Layer 7 of a small transformer language model trained on English Wikipedia (12 layers, counted from 0, width 96).
In attention head 0, each number of a token's query is one row of weights dot the token's vector x. The head spreads its attention over the tokens so far by the softmax of query dot key.

Query weights of the head. A number n stands for (n - 500) times 0.0014.
q0: 680 465 462 364 531 680 590 530 442 557 450 258 322 765 450 523 204 493 575 587 609 575 565 383 522 447 700 568 747 295 502 547 664 487 400 645 428 438 629 559 456 426 406 422 613 696 469 541 624 330 637 581 656 367 367 813 689 514 565 439 550 716 477 423 254 563 451 523 524 628 524 525 410 699 607 563 468 605 431 460 480 441 584 530 427 541 518 479 431 340 422 503 483 522 611 532
q1: 405 519 329 605 410 364 442 452 576 574 334 787 700 530 522 453 688 586 186 409 389 551 551 483 394 435 521 465 332 582 384 652 299 441 382 313 305 611 337 644 490 455 692 704 570 420 500 348 457 434 445 183 304 617 706 289 431 446 466 476 563 567 588 441 685 323 753 403 536 388 486 332 664 476 363 519 683 299 627 606 592 715 439 445 708 596 446 595 613 650 685 592 626 441 445 640
q2: 381 475 165 565 562 479 274 346 535 614 559 691 496 592 494 261 631 591 350 334 457 655 705 595 480 467 551 522 415 540 334 626 299 474 371 529 246 445 548 787 566 443 544 617 471 435 591 371 666 521 530 224 373 624 690 356 422 416 513 466 637 589 520 433 513 399 552 568 544 264 513 241 764 467 399 456 749 571 582 658 656 621 528 352 794 650 463 599 807 769 661 568 596 526 330 598
q3: 439 538 474 446 315 681 558 570 410 482 652 245 363 419 336 480 306 411 544 297 590 565 337 539 604 340 684 454 634 461 366 545 703 532 440 468 380 465 546 563 483 327 325 542 433 648 563 610 311 524 516 389 713 581 606 668 501 576 606 582 360 665 361 583 352 552 520 481 503 514 523 458 479 630 476 550 328 579 540 531 401 433 517 546 584 550 381 378 497 402 312 488 386 431 530 286
q4: 447 452 261 631 305 378 102 391 550 794 485 540 649 566 557 232 740 433 405 581 406 799 622 471 265 524 373 547 483 559 451 632 508 240 429 532 270 567 637 597 431 295 370 647 412 84 631 363 419 501 797 343 249 511 432 332 508 277 609 434 397 654 627 352 523 30 708 429 677 512 662 330 771 728 503 478 639 289 517 519 653 765 544 330 715 452 471 545 666 393 663 595 650 493 369 622
q5: 444 433 603 656 514 466 491 392 852 526 309 607 555 674 320 246 681 619 621 236 665 624 363 659 325 401 490 623 782 508 414 453 599 648 594 369 577 541 395 232 291 406 560 901 763 373 374 356 608 464 248 408 310 521 729 463 351 468 498 701 590 561 170 217 318 468 632 447 754 558 501 500 691 643 582 369 408 363 551 516 303 382 595 417 484 479 443 565 641 230 355 744 612 521 537 563
q6: 402 400 157 520 698 666 613 566 256 443 381 355 171 394 388 361 491 721 521 261 252 479 495 362 774 786 622 332 692 423 536 632 432 610 512 197 559 611 639 594 378 574 399 449 393 645 444 392 718 331 748 652 721 500 392 790 543 491 505 688 643 466 957 477 506 824 520 689 430 301 736 272 494 625 398 737 574 659 473 457 410 180 439 666 463 503 652 491 464 512 488 159 592 697 319 682
q7: 468 464 555 450 432 677 468 355 423 796 459 422 316 340 591 457 455 555 410 678 462 467 412 533 567 678 549 338 641 391 392 463 460 419 423 633 325 646 584 382 265 611 555 546 186 366 259 604 441 589 479 490 438 583 422 485 612 511 444 35 442 635 580 601 623 430 683 530 365 410 481 529 637 351 701 309 412 561 628 521 623 338 646 551 361 508 477 638 478 503 353 323 562 581 613 604
q8: 394 678 639 372 421 625 518 380 639 443 348 528 418 637 432 376 573 381 571 574 666 488 242 598 207 567 507 583 544 383 393 572 541 445 677 455 661 526 499 466 771 310 619 695 733 783 661 600 444 347 423 502 606 461 625 467 224 792 520 666 185 426 553 246 706 302 533 513 796 449 526 604 613 440 607 500 435 719 341 627 486 504 452 498 618 464 493 583 391 329 460 445 334 757 719 432
q9: 669 395 639 425 382 410 541 402 804 891 475 801 696 609 597 471 651 657 450 547 503 488 586 583 170 646 387 568 445 410 564 565 418 725 518 525 584 440 569 578 429 480 718 533 656 495 236 551 536 663 587 426 322 672 623 574 645 545 320 510 462 620 441 389 675 263 526 210 589 660 528 292 453 831 622 411 407 381 360 334 571 643 353 488 264 501 403 400 524 789 410 374 696 529 525 583
q10: 584 513 481 582 325 342 630 489 524 511 617 479 403 246 375 589 526 465 391 560 473 376 327 589 583 488 614 458 598 566 377 494 777 525 441 347 243 680 503 352 323 381 486 435 370 389 351 307 362 689 507 384 619 613 449 518 590 380 509 501 236 533 478 515 591 493 473 732 199 546 331 446 484 555 654 545 528 470 579 567 644 275 350 310 336 480 618 522 507 401 432 596 522 546 345 479
q11: 698 700 567 473 610 644 360 410 513 688 617 566 323 524 259 489 635 373 573 528 571 540 569 492 566 616 440 463 700 454 593 716 490 402 541 627 820 466 603 461 358 533 505 346 527 607 563 530 495 536 712 688 294 345 357 416 396 600 263 497 434 388 697 513 572 574 475 499 540 431 582 559 535 651 588 322 582 597 485 324 749 468 637 542 559 396 506 557 610 482 649 483 418 468 582 459
q12: 411 633 441 512 579 371 561 509 413 541 590 375 329 377 573 386 535 470 509 436 533 477 729 375 462 671 492 486 338 752 462 469 757 408 668 364 502 671 392 441 283 457 523 582 322 501 579 368 493 305 619 530 557 411 318 462 397 322 637 741 479 390 609 308 602 341 475 508 449 381 542 507 348 619 290 599 461 288 566 666 416 617 598 400 409 503 383 444 455 402 546 495 661 638 278 389
q13: 709 430 425 491 420 304 438 483 725 410 435 551 630 716 816 398 566 394 614 390 629 521 274 555 411 548 431 499 422 666 617 686 467 474 455 255 527 511 493 327 175 525 474 583 578 380 625 437 380 563 226 796 575 441 459 564 498 557 371 499 404 375 486 681 534 411 417 587 360 285 574 535 548 306 643 645 448 647 537 642 674 503 643 485 585 347 437 350 354 611 424 398 602 416 690 333
q14: 619 662 538 758 416 345 555 457 584 445 543 524 521 408 631 468 272 481 537 579 584 620 314 538 504 463 564 747 753 633 706 415 257 452 496 509 473 448 633 540 474 510 660 407 658 484 656 491 771 593 460 447 507 385 390 590 535 258 668 463 154 664 445 382 667 436 421 680 481 588 682 505 574 485 635 444 221 661 434 588 598 470 549 442 596 477 383 671 758 654 760 517 251 230 593 561
q15: 424 614 341 533 420 553 487 508 438 557 703 587 516 414 585 560 263 298 599 470 470 785 681 380 838 423 413 389 586 491 685 505 433 521 341 508 376 598 596 511 434 451 449 588 397 521 603 408 381 467 510 812 556 481 392 499 426 361 482 356 653 412 611 573 296 816 516 515 289 562 562 726 572 412 208 599 485 562 663 541 548 646 511 492 609 342 574 434 576 635 611 454 298 500 366 497
q16: 704 591 493 508 368 472 674 559 600 663 414 663 565 545 539 466 240 330 423 685 535 572 513 421 647 547 568 358 669 505 690 486 511 497 441 482 595 532 373 501 535 580 608 589 293 511 556 568 542 709 469 360 558 568 443 274 594 654 498 588 520 617 307 645 535 676 649 426 601 439 524 468 509 579 490 627 342 747 467 371 458 569 334 775 511 634 404 559 516 751 556 523 353 549 581 440
q17: 515 374 622 463 585 476 493 408 482 466 487 560 536 328 667 505 675 478 437 583 441 368 322 607 166 672 346 541 496 485 479 565 487 639 494 489 545 615 463 470 296 530 621 631 698 501 458 389 336 441 427 652 437 460 521 499 561 457 240 409 603 478 631 545 567 525 444 473 473 648 545 313 439 268 500 509 454 379 564 281 277 598 433 424 563 569 322 500 507 436 512 396 514 427 450 471
q18: 468 475 535 528 685 628 408 359 375 505 410 662 523 498 457 556 710 567 380 420 479 492 397 501 166 742 172 478 425 558 358 560 704 751 565 532 345 544 378 532 547 445 508 745 447 387 482 601 420 451 431 439 491 743 609 500 695 410 494 540 544 626 462 563 541 217 486 395 610 333 573 329 517 391 491 513 479 374 560 437 406 585 504 433 518 807 404 387 540 581 369 522 527 590 426 417
q19: 705 425 743 529 513 453 692 618 563 442 403 473 526 463 507 679 283 656 593 596 484 378 337 448 504 378 287 574 487 325 703 348 534 537 524 594 652 471 467 198 532 649 632 356 437 642 390 818 346 613 416 722 564 507 477 699 471 412 297 623 400 539 184 715 755 480 359 505 540 653 427 622 122 383 616 393 363 615 439 466 469 640 428 632 145 436 408 303 328 375 449 597 433 467 656 519
q20: 677 342 749 473 501 481 706 724 461 489 464 559 511 543 541 529 365 668 496 560 487 69 472 529 432 410 329 571 317 360 459 187 558 609 452 659 757 290 533 220 528 609 662 335 556 597 248 742 303 494 325 678 470 441 608 719 382 369 410 733 526 760 346 761 882 499 273 252 683 626 416 475 172 483 504 346 410 609 163 493 525 596 565 444 219 527 435 448 229 371 453 655 494 537 656 509
q21: 444 595 562 576 651 387 517 542 351 436 402 354 434 377 398 531 439 519 327 410 332 625 427 498 776 281 501 522 571 657 682 601 416 335 691 387 404 601 519 319 583 592 554 374 584 523 556 656 524 489 451 540 534 504 443 509 780 596 365 416 564 245 560 372 443 665 659 768 437 415 658 623 516 389 318 242 445 445 710 472 526 361 334 514 554 264 499 352 444 422 427 610 654 559 477 538
q22: 386 395 575 589 453 328 633 503 563 702 501 856 447 348 483 315 498 733 475 563 620 309 406 389 374 657 479 580 493 611 324 681 519 515 558 501 556 415 542 322 379 569 541 301 426 544 310 467 724 718 490 394 536 424 471 555 380 546 502 680 405 515 499 369 768 317 634 191 415 690 399 303 489 745 751 589 541 567 429 338 596 326 327 444 447 557 488 574 607 398 498 426 464 634 408 562
q23: 502 656 692 457 484 390 553 533 445 449 554 685 564 311 469 626 499 642 659 392 360 522 590 354 501 308 651 364 562 464 516 377 268 422 625 528 224 430 268 588 668 516 289 220 383 420 442 502 352 613 375 514 491 635 237 310 564 446 434 486 786 242 453 613 624 515 389 580 397 520 514 468 404 289 131 731 477 497 440 355 390 394 474 464 440 486 550 526 552 479 476 660 517 456 517 546
q24: 815 582 527 594 442 342 361 445 716 549 449 475 626 341 822 547 412 515 573 675 353 640 489 315 446 763 282 445 552 384 653 409 339 694 397 522 367 405 400 639 453 586 389 429 381 273 490 499 450 575 302 603 289 462 342 537 502 288 604 320 687 465 501 677 416 411 293 264 450 398 648 342 430 494 314 406 512 462 398 364 454 678 515 544 305 624 645 444 572 862 591 509 605 372 420 668
q25: 467 523 572 290 506 838 394 665 388 501 279 377 737 466 207 491 752 619 549 500 307 491 400 407 524 352 303 666 673 432 417 632 231 661 560 574 600 354 570 573 495 358 587 535 359 540 370 620 554 521 643 566 369 707 565 652 493 707 429 599 421 527 520 496 628 390 594 594 560 483 595 421 416 494 437 564 350 601 208 751 525 182 508 555 733 594 642 518 706 405 656 483 478 488 502 649
q26: 680 739 548 450 490 644 323 420 526 724 496 475 534 408 738 771 603 603 669 338 472 615 543 589 553 667 531 354 447 471 683 433 413 559 584 324 487 458 619 695 367 507 486 282 422 626 492 580 252 303 331 658 339 547 404 671 526 735 591 441 609 487 474 462 357 483 524 488 512 453 274 496 542 600 483 639 444 484 515 441 410 679 615 742 572 454 642 517 600 725 427 433 584 448 570 500
q27: 556 383 378 530 546 638 529 576 434 401 779 426 587 464 755 730 350 353 602 771 652 504 259 537 537 515 448 471 422 565 633 698 195 491 737 699 434 488 737 562 500 656 466 633 604 441 417 501 545 555 492 571 544 444 416 536 575 385 565 409 460 556 621 275 270 432 535 748 588 796 613 453 732 429 480 463 394 557 551 545 336 276 677 844 480 579 685 542 311 633 531 482 503 195 479 493
q28: 328 252 269 470 601 566 446 387 376 612 433 441 393 515 507 143 524 542 479 433 602 338 754 143 401 541 464 541 267 318 583 610 447 512 360 568 386 437 434 574 316 339 407 542 500 464 387 475 581 508 522 666 563 526 728 417 259 351 626 549 544 577 794 543 527 362 314 461 386 615 525 556 493 531 595 312 566 433 505 446 588 528 703 443 532 702 748 460 407 607 571 440 647 673 508 425
q29: 400 525 414 491 504 425 596 677 556 404 352 381 624 460 388 422 352 480 451 316 538 504 580 703 648 392 784 539 395 567 681 575 580 363 349 622 372 510 592 526 465 388 589 514 518 460 637 549 595 337 469 542 500 491 537 724 429 499 474 528 561 558 551 607 355 623 555 568 468 611 545 588 661 409 415 461 467 575 515 897 619 496 627 570 635 320 543 446 354 481 438 419 491 397 506 556
q30: 400 793 422 412 613 482 659 458 553 502 538 409 470 438 444 558 579 368 508 468 333 623 463 559 737 619 530 376 519 585 675 624 382 794 565 305 441 434 568 691 348 364 429 415 404 607 547 627 440 328 491 735 682 689 452 636 614 256 478 277 783 496 624 418 247 635 643 563 193 530 567 531 320 423 211 353 419 495 591 396 564 696 454 558 462 686 604 471 671 528 556 443 429 531 447 511
q31: 540 411 431 542 458 473 406 513 457 292 648 390 269 540 466 519 263 270 650 361 590 408 462 311 500 187 402 377 705 542 493 430 503 556 404 313 545 660 360 410 352 598 437 541 296 414 577 621 525 657 637 310 560 347 362 366 607 580 413 518 453 287 227 515 502 485 369 554 453 380 528 517 435 516 646 421 496 482 655 383 540 443 486 581 580 537 498 440 573 480 766 740 448 417 564 402

Each question shows a short text with each token's key, already scaled and adjusted for position as the last token sees it. A number n stands for (n - 500) times 0.0029.

Then comes the last token's vector x. A number n stands for (n - 500) times 0.0053.

0 " t": 422 481 604 474 519 500 465 593 514 508 486 448 529 415 435 389 489 463 513 453 421 371 527 487 469 506 432 496 551 474 477 486
1 "ell": 548 519 601 422 549 511 567 565 513 565 489 489 477 503 505 470 561 405 446 429 334 533 524 429 468 635 461 482 502 527 474 479
2 " the": 417 611 654 422 486 460 570 445 525 349 529 563 476 463 572 649 522 414 399 299 215 493 499 531 398 418 465 590 448 537 485 537
3 " re": 428 771 650 312 487 500 505 430 455 574 471 443 514 390 434 471 367 517 546 397 196 445 677 613 506 446 380 536 526 482 502 497
4 "c": 527 523 563 532 531 459 483 466 511 478 466 540 479 492 482 468 498 559 571 396 281 373 566 456 502 460 467 559 553 484 506 514
x: 551 400 502 480 409 498 196 371 491 600 478 686 533 388 519 632 737 462 542 374 497 418 408 613 455 358 636 519 453 544 434 368 507 534 562 503 447 455 687 497 614 445 578 728 332 491 494 399 503 326 567 467 546 331 575 340 387 531 487 659 271 526 524 284 507 480 575 488 415 616 461 500 501 414 553 463 360 568 384 465 614 567 476 461 491 560 468 555 457 523 409 636 484 354 410 590
To which token does the last token give the most attention? 3 " re"

0 "is": 528 507 548 456 526 514 514 503 577 524 578 486 560 520 513 496 512 463 480 379 399 548 572 543 433 485 469 502 436 501 495 581
1 "e": 508 513 594 392 556 531 516 469 680 495 491 475 527 582 522 432 511 434 497 394 411 479 493 518 417 537 436 539 494 489 453 571
2 ".": 562 578 555 391 517 546 616 496 580 485 496 551 541 443 519 564 506 524 429 323 298 530 525 452 481 511 477 528 498 568 534 502
3 " He": 428 674 745 418 482 470 506 439 393 506 498 559 377 415 532 585 459 451 455 300 130 454 530 545 498 569 440 566 593 551 491 534
4 " b": 491 646 609 414 521 503 484 512 413 518 491 486 489 453 499 510 500 496 540 394 321 347 530 543 573 523 456 491 528 494 489 473
x: 501 424 555 363 470 610 222 605 574 553 569 681 703 479 498 584 557 405 468 609 614 573 501 452 370 504 437 572 595 491 490 487 733 508 575 580 577 474 588 400 458 484 479 804 461 444 447 471 454 448 569 401 375 442 729 350 471 604 502 603 332 503 482 545 535 396 508 618 578 461 588 531 621 521 588 300 311 348 419 523 516 458 401 617 467 537 559 500 416 532 512 502 591 449 489 530
Which token does the last token look at most, and with what share of its attention? 1 "e", with about 80%

0 " for": 534 493 633 306 510 541 630 555 488 463 547 499 484 530 634 553 545 302 348 371 179 504 605 436 481 608 431 655 501 553 538 464
1 " con": 404 679 696 278 473 560 494 487 559 496 515 472 516 513 493 455 640 314 463 412 161 363 696 588 530 479 428 462 576 486 487 454
2 "t": 488 573 599 376 523 473 441 524 592 548 473 480 492 482 569 497 465 450 465 432 332 442 551 487 461 571 522 558 496 478 537 424
3 "r": 498 496 582 479 518 484 526 625 529 529 601 454 460 484 471 487 463 447 480 378 336 514 530 501 385 532 528 505 491 461 512 533
4 "ol": 454 530 542 513 567 506 496 584 587 550 520 553 453 513 541 548 413 477 430 423 288 639 453 489 426 525 609 630 457 475 518 512
x: 552 566 480 242 454 537 386 529 505 557 469 399 600 330 482 507 319 413 535 499 578 712 545 371 470 567 565 464 330 519 658 435 383 556 522 516 452 572 672 607 507 540 612 506 386 551 629 415 611 530 488 366 507 353 559 319 393 499 503 481 541 511 721 368 345 415 532 539 371 591 364 579 582 520 700 525 440 515 447 445 553 531 394 441 712 541 364 433 668 537 629 388 508 320 542 556
To which token does the last token give the most attention? 0 " for"

0 "ed": 529 490 602 398 537 518 502 516 571 481 503 496 445 466 521 531 451 402 423 320 323 436 529 545 517 499 480 544 521 452 429 565
1 "it": 494 570 622 434 510 460 507 519 603 516 516 543 377 454 602 485 634 435 496 346 266 383 558 461 524 462 495 536 560 472 488 540
2 "ing": 412 592 570 408 573 508 472 511 494 538 510 578 452 535 468 516 578 473 422 408 291 588 499 533 478 490 482 581 531 472 486 521
3 ",": 481 626 656 399 527 520 577 467 537 473 438 536 474 417 548 576 413 557 447 321 360 429 518 481 438 470 506 516 555 540 473 432
4 " a": 477 630 729 487 568 482 590 550 516 397 505 539 498 483 578 548 450 467 615 299 130 428 504 476 518 491 490 622 517 434 514 607
x: 549 452 522 489 556 534 250 472 561 568 568 440 690 481 456 427 520 192 511 503 542 491 445 550 391 390 458 569 474 467 468 506 533 562 574 567 460 510 669 451 428 334 425 744 509 362 301 549 580 536 530 375 423 368 462 637 558 492 320 373 550 568 506 378 465 309 547 528 569 476 497 532 556 643 624 458 509 794 492 505 530 366 378 526 356 687 521 502 586 627 631 616 534 577 642 314
Which token does the last token look at most, and with what share of its attention? 1 "it", with about 40%

0 " J": 532 529 649 383 502 492 512 636 380 615 628 507 487 478 500 418 432 431 467 406 292 408 632 512 518 389 474 405 511 500 433 462
1 "on": 382 603 625 368 525 532 512 495 537 525 471 539 501 553 467 436 597 373 493 454 334 415 611 508 475 493 449 467 550 493 395 449
2 "es": 505 541 563 346 537 470 509 521 614 535 532 571 527 586 486 433 528 482 452 417 402 608 495 467 456 405 579 548 402 453 449 498
3 " h": 523 628 576 390 548 552 457 500 521 532 475 525 484 440 508 533 456 464 445 399 311 472 582 544 504 511 420 489 560 529 470 501
4 "ire": 509 613 593 432 540 604 455 491 531 586 444 567 449 498 553 483 380 571 546 416 289 556 521 510 467 508 468 579 459 573 415 482
x: 489 614 457 389 425 501 91 620 673 599 517 592 524 384 474 541 300 289 418 505 486 585 569 356 543 583 382 408 660 547 569 471 468 501 707 375 491 547 615 504 547 531 528 621 572 494 424 498 541 533 490 596 339 474 491 510 359 522 420 528 557 604 406 413 388 580 491 495 346 649 416 364 642 517 608 401 458 469 607 528 674 533 414 494 723 500 546 573 496 457 555 524 616 353 461 324
Which token does the last token look at most, and with what share of its attention? 4 "ire", with about 50%

0 "h": 509 445 535 468 539 464 589 558 468 508 534 562 492 507 505 531 448 528 428 348 415 491 532 502 515 534 475 534 559 498 495 577
1 "l": 509 481 533 418 549 390 598 590 398 515 623 458 542 438 452 471 575 505 457 451 512 461 568 544 479 511 409 424 597 517 479 488
2 "'s": 456 556 687 432 511 495 584 478 481 327 518 538 507 475 538 602 511 406 411 277 272 428 510 548 434 497 481 581 547 574 492 551
3 " for": 431 691 708 343 538 527 598 539 479 461 565 501 491 525 606 569 454 440 442 324 186 482 572 437 498 557 438 648 509 542 550 471
4 "ay": 438 570 528 461 561 596 422 599 480 542 507 532 433 451 496 447 464 468 567 462 449 416 519 479 513 591 419 522 516 547 380 515
x: 583 620 333 361 473 515 290 440 621 559 524 585 618 409 569 447 720 453 522 433 553 494 463 397 515 525 499 459 709 492 534 578 632 473 555 527 364 568 547 529 407 406 435 741 520 624 605 582 497 473 209 334 438 416 506 515 471 538 466 504 649 485 652 554 411 627 492 521 486 449 504 328 698 517 459 338 300 399 677 480 548 409 429 576 576 307 543 570 364 391 465 405 540 441 581 416
Which two tokens does the last token look at most, in order? 3 " for", 2 "'s"

0 "h": 509 445 535 468 539 464 589 558 468 508 534 562 492 507 505 531 448 528 428 348 415 491 532 502 515 534 475 534 559 498 495 577
1 "le": 514 539 554 412 537 444 463 470 526 514 496 542 523 512 526 485 547 434 464 441 457 448 582 542 505 496 430 516 567 540 492 488
2 "t": 498 465 546 488 563 364 512 570 530 559 541 495 550 566 496 506 509 446 516 452 435 430 537 471 517 471 457 509 563 509 545 476
3 "t": 525 464 535 482 529 393 516 590 535 578 549 475 512 511 480 490 552 475 514 445 472 458 587 516 495 495 489 505 518 506 556 473
4 ",": 590 599 659 381 544 519 593 453 535 489 401 527 498 457 511 577 406 612 509 348 383 403 516 479 458 448 500 496 595 550 458 416
x: 516 481 479 462 528 480 112 440 261 387 587 421 545 510 498 743 527 355 525 588 537 480 497 512 664 456 501 441 483 661 649 576 471 409 528 468 571 515 419 492 536 554 329 529 467 368 617 489 469 363 499 659 343 483 368 355 426 553 389 492 558 494 515 431 407 490 531 739 612 471 483 573 632 564 500 562 457 467 569 336 371 449 551 606 399 493 486 573 388 511 614 593 674 616 593 446
Which two tokens does the last token look at most, in order? 0 "h", 4 ","

0 "le": 479 544 565 394 533 494 414 382 665 507 384 520 474 451 573 458 529 426 508 438 381 453 590 519 456 550 445 564 546 517 482 522
1 " st": 497 559 546 454 534 477 328 561 541 506 528 496 501 490 523 498 431 436 501 459 388 462 564 495 447 457 417 492 472 535 401 494
2 "r": 414 537 512 426 526 495 528 556 469 597 525 490 478 430 404 475 506 505 518 485 408 431 552 526 510 517 509 501 473 425 544 519
3 "uc": 413 552 594 449 543 470 424 547 522 618 567 570 451 531 499 483 397 563 538 464 287 511 577 494 514 498 524 490 506 400 500 547
4 "k": 481 600 596 327 549 449 461 546 458 572 574 539 441 468 492 478 347 611 467 437 385 569 532 494 480 494 432 561 509 414 451 524
x: 462 429 388 546 437 400 499 283 523 582 339 382 577 415 558 357 631 622 553 196 446 573 409 455 534 545 531 430 416 606 526 604 470 467 494 284 550 527 480 397 701 643 526 549 328 530 487 455 583 557 569 260 285 627 605 337 730 502 560 502 529 504 509 292 429 358 542 542 434 570 454 411 547 587 466 395 420 405 639 392 605 561 480 546 471 416 528 806 649 484 624 455 381 479 508 393
Which two tokens does the last token look at most, in order? 3 "uc", 4 "k"

0 "w": 539 507 625 439 476 476 509 507 501 550 557 492 451 453 512 437 485 504 450 381 375 429 575 404 474 527 438 543 547 505 517 520
1 "o": 606 509 648 450 487 386 613 519 474 569 518 583 468 435 569 548 590 437 391 356 298 436 570 388 449 559 492 568 552 488 603 457
2 " l": 555 548 510 406 496 502 392 594 490 587 446 434 427 390 451 430 480 472 480 550 439 491 538 514 464 489 505 436 484 511 448 408
3 "at": 391 647 626 362 541 542 576 442 551 552 414 483 503 475 483 434 343 506 490 463 355 486 573 472 467 494 449 578 590 476 444 466
4 "er": 459 612 608 431 530 552 528 551 494 558 472 536 427 485 594 517 521 473 404 370 382 576 557 532 428 475 451 574 501 441 379 559
x: 567 514 538 371 537 628 269 338 469 690 398 479 488 467 532 366 469 404 590 396 631 760 544 547 485 544 416 329 523 422 529 638 503 545 347 351 353 591 610 563 372 561 419 450 589 636 419 395 488 322 493 504 539 676 454 292 388 414 592 385 467 436 492 517 460 574 547 627 601 435 583 547 442 608 588 419 770 652 443 483 496 464 483 398 747 481 486 577 574 586 561 554 493 333 357 461
To which token does the last token give the most attention? 1 "o"

0 "le": 479 544 565 394 533 494 414 382 665 507 384 520 474 451 573 458 529 426 508 438 381 453 590 519 456 550 445 564 546 517 482 522
1 " s": 565 476 519 450 507 541 434 551 512 503 521 528 447 445 437 501 458 459 490 447 382 459 522 459 511 485 468 509 519 392 446 582
2 "he": 376 630 711 375 449 531 485 433 404 544 509 568 382 406 531 574 596 405 452 405 190 521 515 580 527 581 456 538 597 484 548 524
3 " w": 561 551 573 452 522 522 423 567 537 520 547 511 494 481 499 463 518 454 491 428 411 437 542 476 487 520 500 530 538 505 452 483
4 "at": 496 556 576 479 603 564 573 461 480 500 496 525 455 472 486 532 405 504 569 507 326 417 456 360 469 572 453 539 520 490 504 463
x: 575 612 521 479 361 428 447 569 465 641 412 502 419 628 545 646 557 299 196 529 572 371 491 456 342 555 531 386 567 675 492 594 425 418 719 526 688 478 397 562 470 559 370 638 419 548 370 640 517 580 586 239 430 394 540 422 403 598 441 454 463 517 465 370 396 575 501 433 583 360 613 404 607 416 712 435 540 378 528 469 639 468 529 684 527 429 506 501 702 389 530 548 458 376 478 322
To which token does the last token give the most attention? 0 "le"

0 " for": 534 493 633 306 510 541 630 555 488 463 547 499 484 530 634 553 545 302 348 371 179 504 605 436 481 608 431 655 501 553 538 464
1 "ay": 560 500 542 450 562 617 413 605 481 550 495 533 433 442 499 455 534 439 533 483 452 421 522 473 525 588 426 520 509 537 376 508
2 " in": 388 732 706 281 492 539 595 606 524 570 414 570 473 504 543 550 505 420 443 347 125 414 672 462 527 482 524 585 610 557 515 395
3 "t": 517 547 600 444 525 490 546 556 497 500 508 529 467 492 571 477 519 439 505 376 310 403 539 503 467 613 411 581 546 501 523 515
4 "o": 460 584 718 426 538 541 612 586 545 486 554 505 435 492 646 553 416 474 468 309 241 536 518 439 374 542 487 645 517 532 573 475
x: 384 687 348 493 533 453 365 625 533 643 349 575 680 574 399 537 626 440 583 364 425 656 647 451 632 500 532 580 538 628 635 592 379 580 549 657 547 637 404 556 622 576 463 679 533 483 462 597 466 387 559 586 423 555 622 368 387 504 539 515 616 405 423 421 491 415 594 399 664 497 559 367 572 473 623 455 593 543 459 456 560 575 432 371 605 599 403 406 588 541 702 613 513 472 709 638
To which token does the last token give the most attention? 2 " in"

0 "4": 502 580 516 383 493 453 530 445 527 558 477 518 490 407 603 565 509 454 462 435 356 424 616 541 542 429 469 547 513 436 504 482
1 "9": 515 604 527 386 486 469 499 468 539 616 480 531 433 393 628 536 531 510 464 418 338 415 631 525 547 450 454 553 478 454 494 453
2 " o": 485 559 584 392 474 569 536 493 563 577 408 530 474 446 490 441 522 514 565 485 314 355 580 460 552 521 539 522 512 475 497 403
3 "p": 420 598 618 423 554 464 494 477 510 519 430 505 444 523 574 420 426 494 506 421 362 385 580 446 526 462 397 542 629 485 446 518
4 "in": 494 548 537 513 533 505 462 595 442 533 436 582 430 467 489 532 419 505 504 477 391 425 597 439 569 498 475 475 630 425 568 513
x: 399 456 361 446 240 524 335 291 565 586 503 510 531 477 532 681 692 506 456 476 391 483 613 472 464 537 430 383 515 290 626 531 488 428 605 398 584 491 483 540 431 393 670 316 396 336 458 355 649 534 346 445 783 538 320 410 683 665 529 548 472 520 465 599 377 518 613 483 537 493 524 420 601 502 515 488 387 510 360 489 512 540 429 468 564 628 487 557 529 413 408 512 514 445 760 616
Which two tokens does the last token look at most, in order? 2 " o", 1 "9"

0 " the": 539 508 606 404 477 447 540 468 518 334 524 578 467 483 603 654 540 364 339 293 198 483 506 527 408 410 475 613 462 543 499 549
1 " a": 554 503 751 438 527 469 566 559 510 376 514 552 484 515 593 553 553 355 478 310 138 426 511 452 497 480 487 626 541 453 495 619
2 "b": 460 573 685 441 547 447 596 538 504 480 465 555 486 569 548 565 595 432 504 292 158 392 566 463 483 540 490 687 623 468 535 587
3 "b": 405 584 674 455 524 419 555 516 568 523 463 564 462 585 559 519 473 483 491 276 270 403 572 478 467 511 539 590 535 517 528 476
4 "re": 562 584 688 383 529 482 542 572 548 515 367 628 482 509 526 512 350 617 515 363 330 489 561 503 526 461 543 546 513 497 571 499
x: 630 473 449 709 451 616 443 376 727 568 494 506 503 429 490 465 645 518 462 530 506 474 534 416 648 470 340 426 616 475 557 341 372 493 462 547 653 559 427 491 445 302 707 535 539 329 543 348 597 379 509 457 413 491 721 282 413 529 424 436 704 687 508 549 514 421 584 397 498 539 282 522 496 487 628 437 485 366 610 653 397 432 422 323 509 560 458 553 560 486 588 493 519 557 683 517
Which token does the last token look at most, and with what share of its attention? 4 "re", with about 40%

0 "e": 500 527 640 390 511 493 489 471 636 544 495 493 505 474 493 408 493 423 478 337 295 446 569 464 440 552 419 569 510 461 492 561
1 " the": 468 558 658 434 476 447 571 444 503 331 528 558 476 461 579 647 563 391 382 277 184 479 514 532 406 430 456 597 456 541 516 562
2 " m": 529 565 564 449 543 422 471 521 485 410 458 517 441 449 489 471 478 448 496 451 396 382 575 477 507 463 409 555 593 477 445 539
3 "ain": 454 608 577 392 468 517 440 503 556 537 439 571 487 501 603 418 447 461 492 435 373 471 526 453 434 473 489 583 457 577 466 449
4 " s": 442 525 520 450 535 525 482 571 460 460 499 573 438 463 456 540 572 466 483 438 390 436 527 452 518 480 455 537 520 404 453 599
x: 558 486 634 421 374 660 376 375 515 573 493 487 546 490 507 457 637 485 685 494 619 559 483 600 393 441 511 501 584 506 586 616 777 470 604 524 579 537 495 526 485 517 555 877 555 447 344 603 473 546 541 474 424 480 455 290 543 556 582 609 374 646 510 528 471 388 518 494 551 483 457 466 612 376 551 508 528 436 451 543 516 468 479 470 519 563 641 569 683 529 456 622 431 418 408 530
Which token does the last token look at most, and with what share of its attention? 0 "e", with about 60%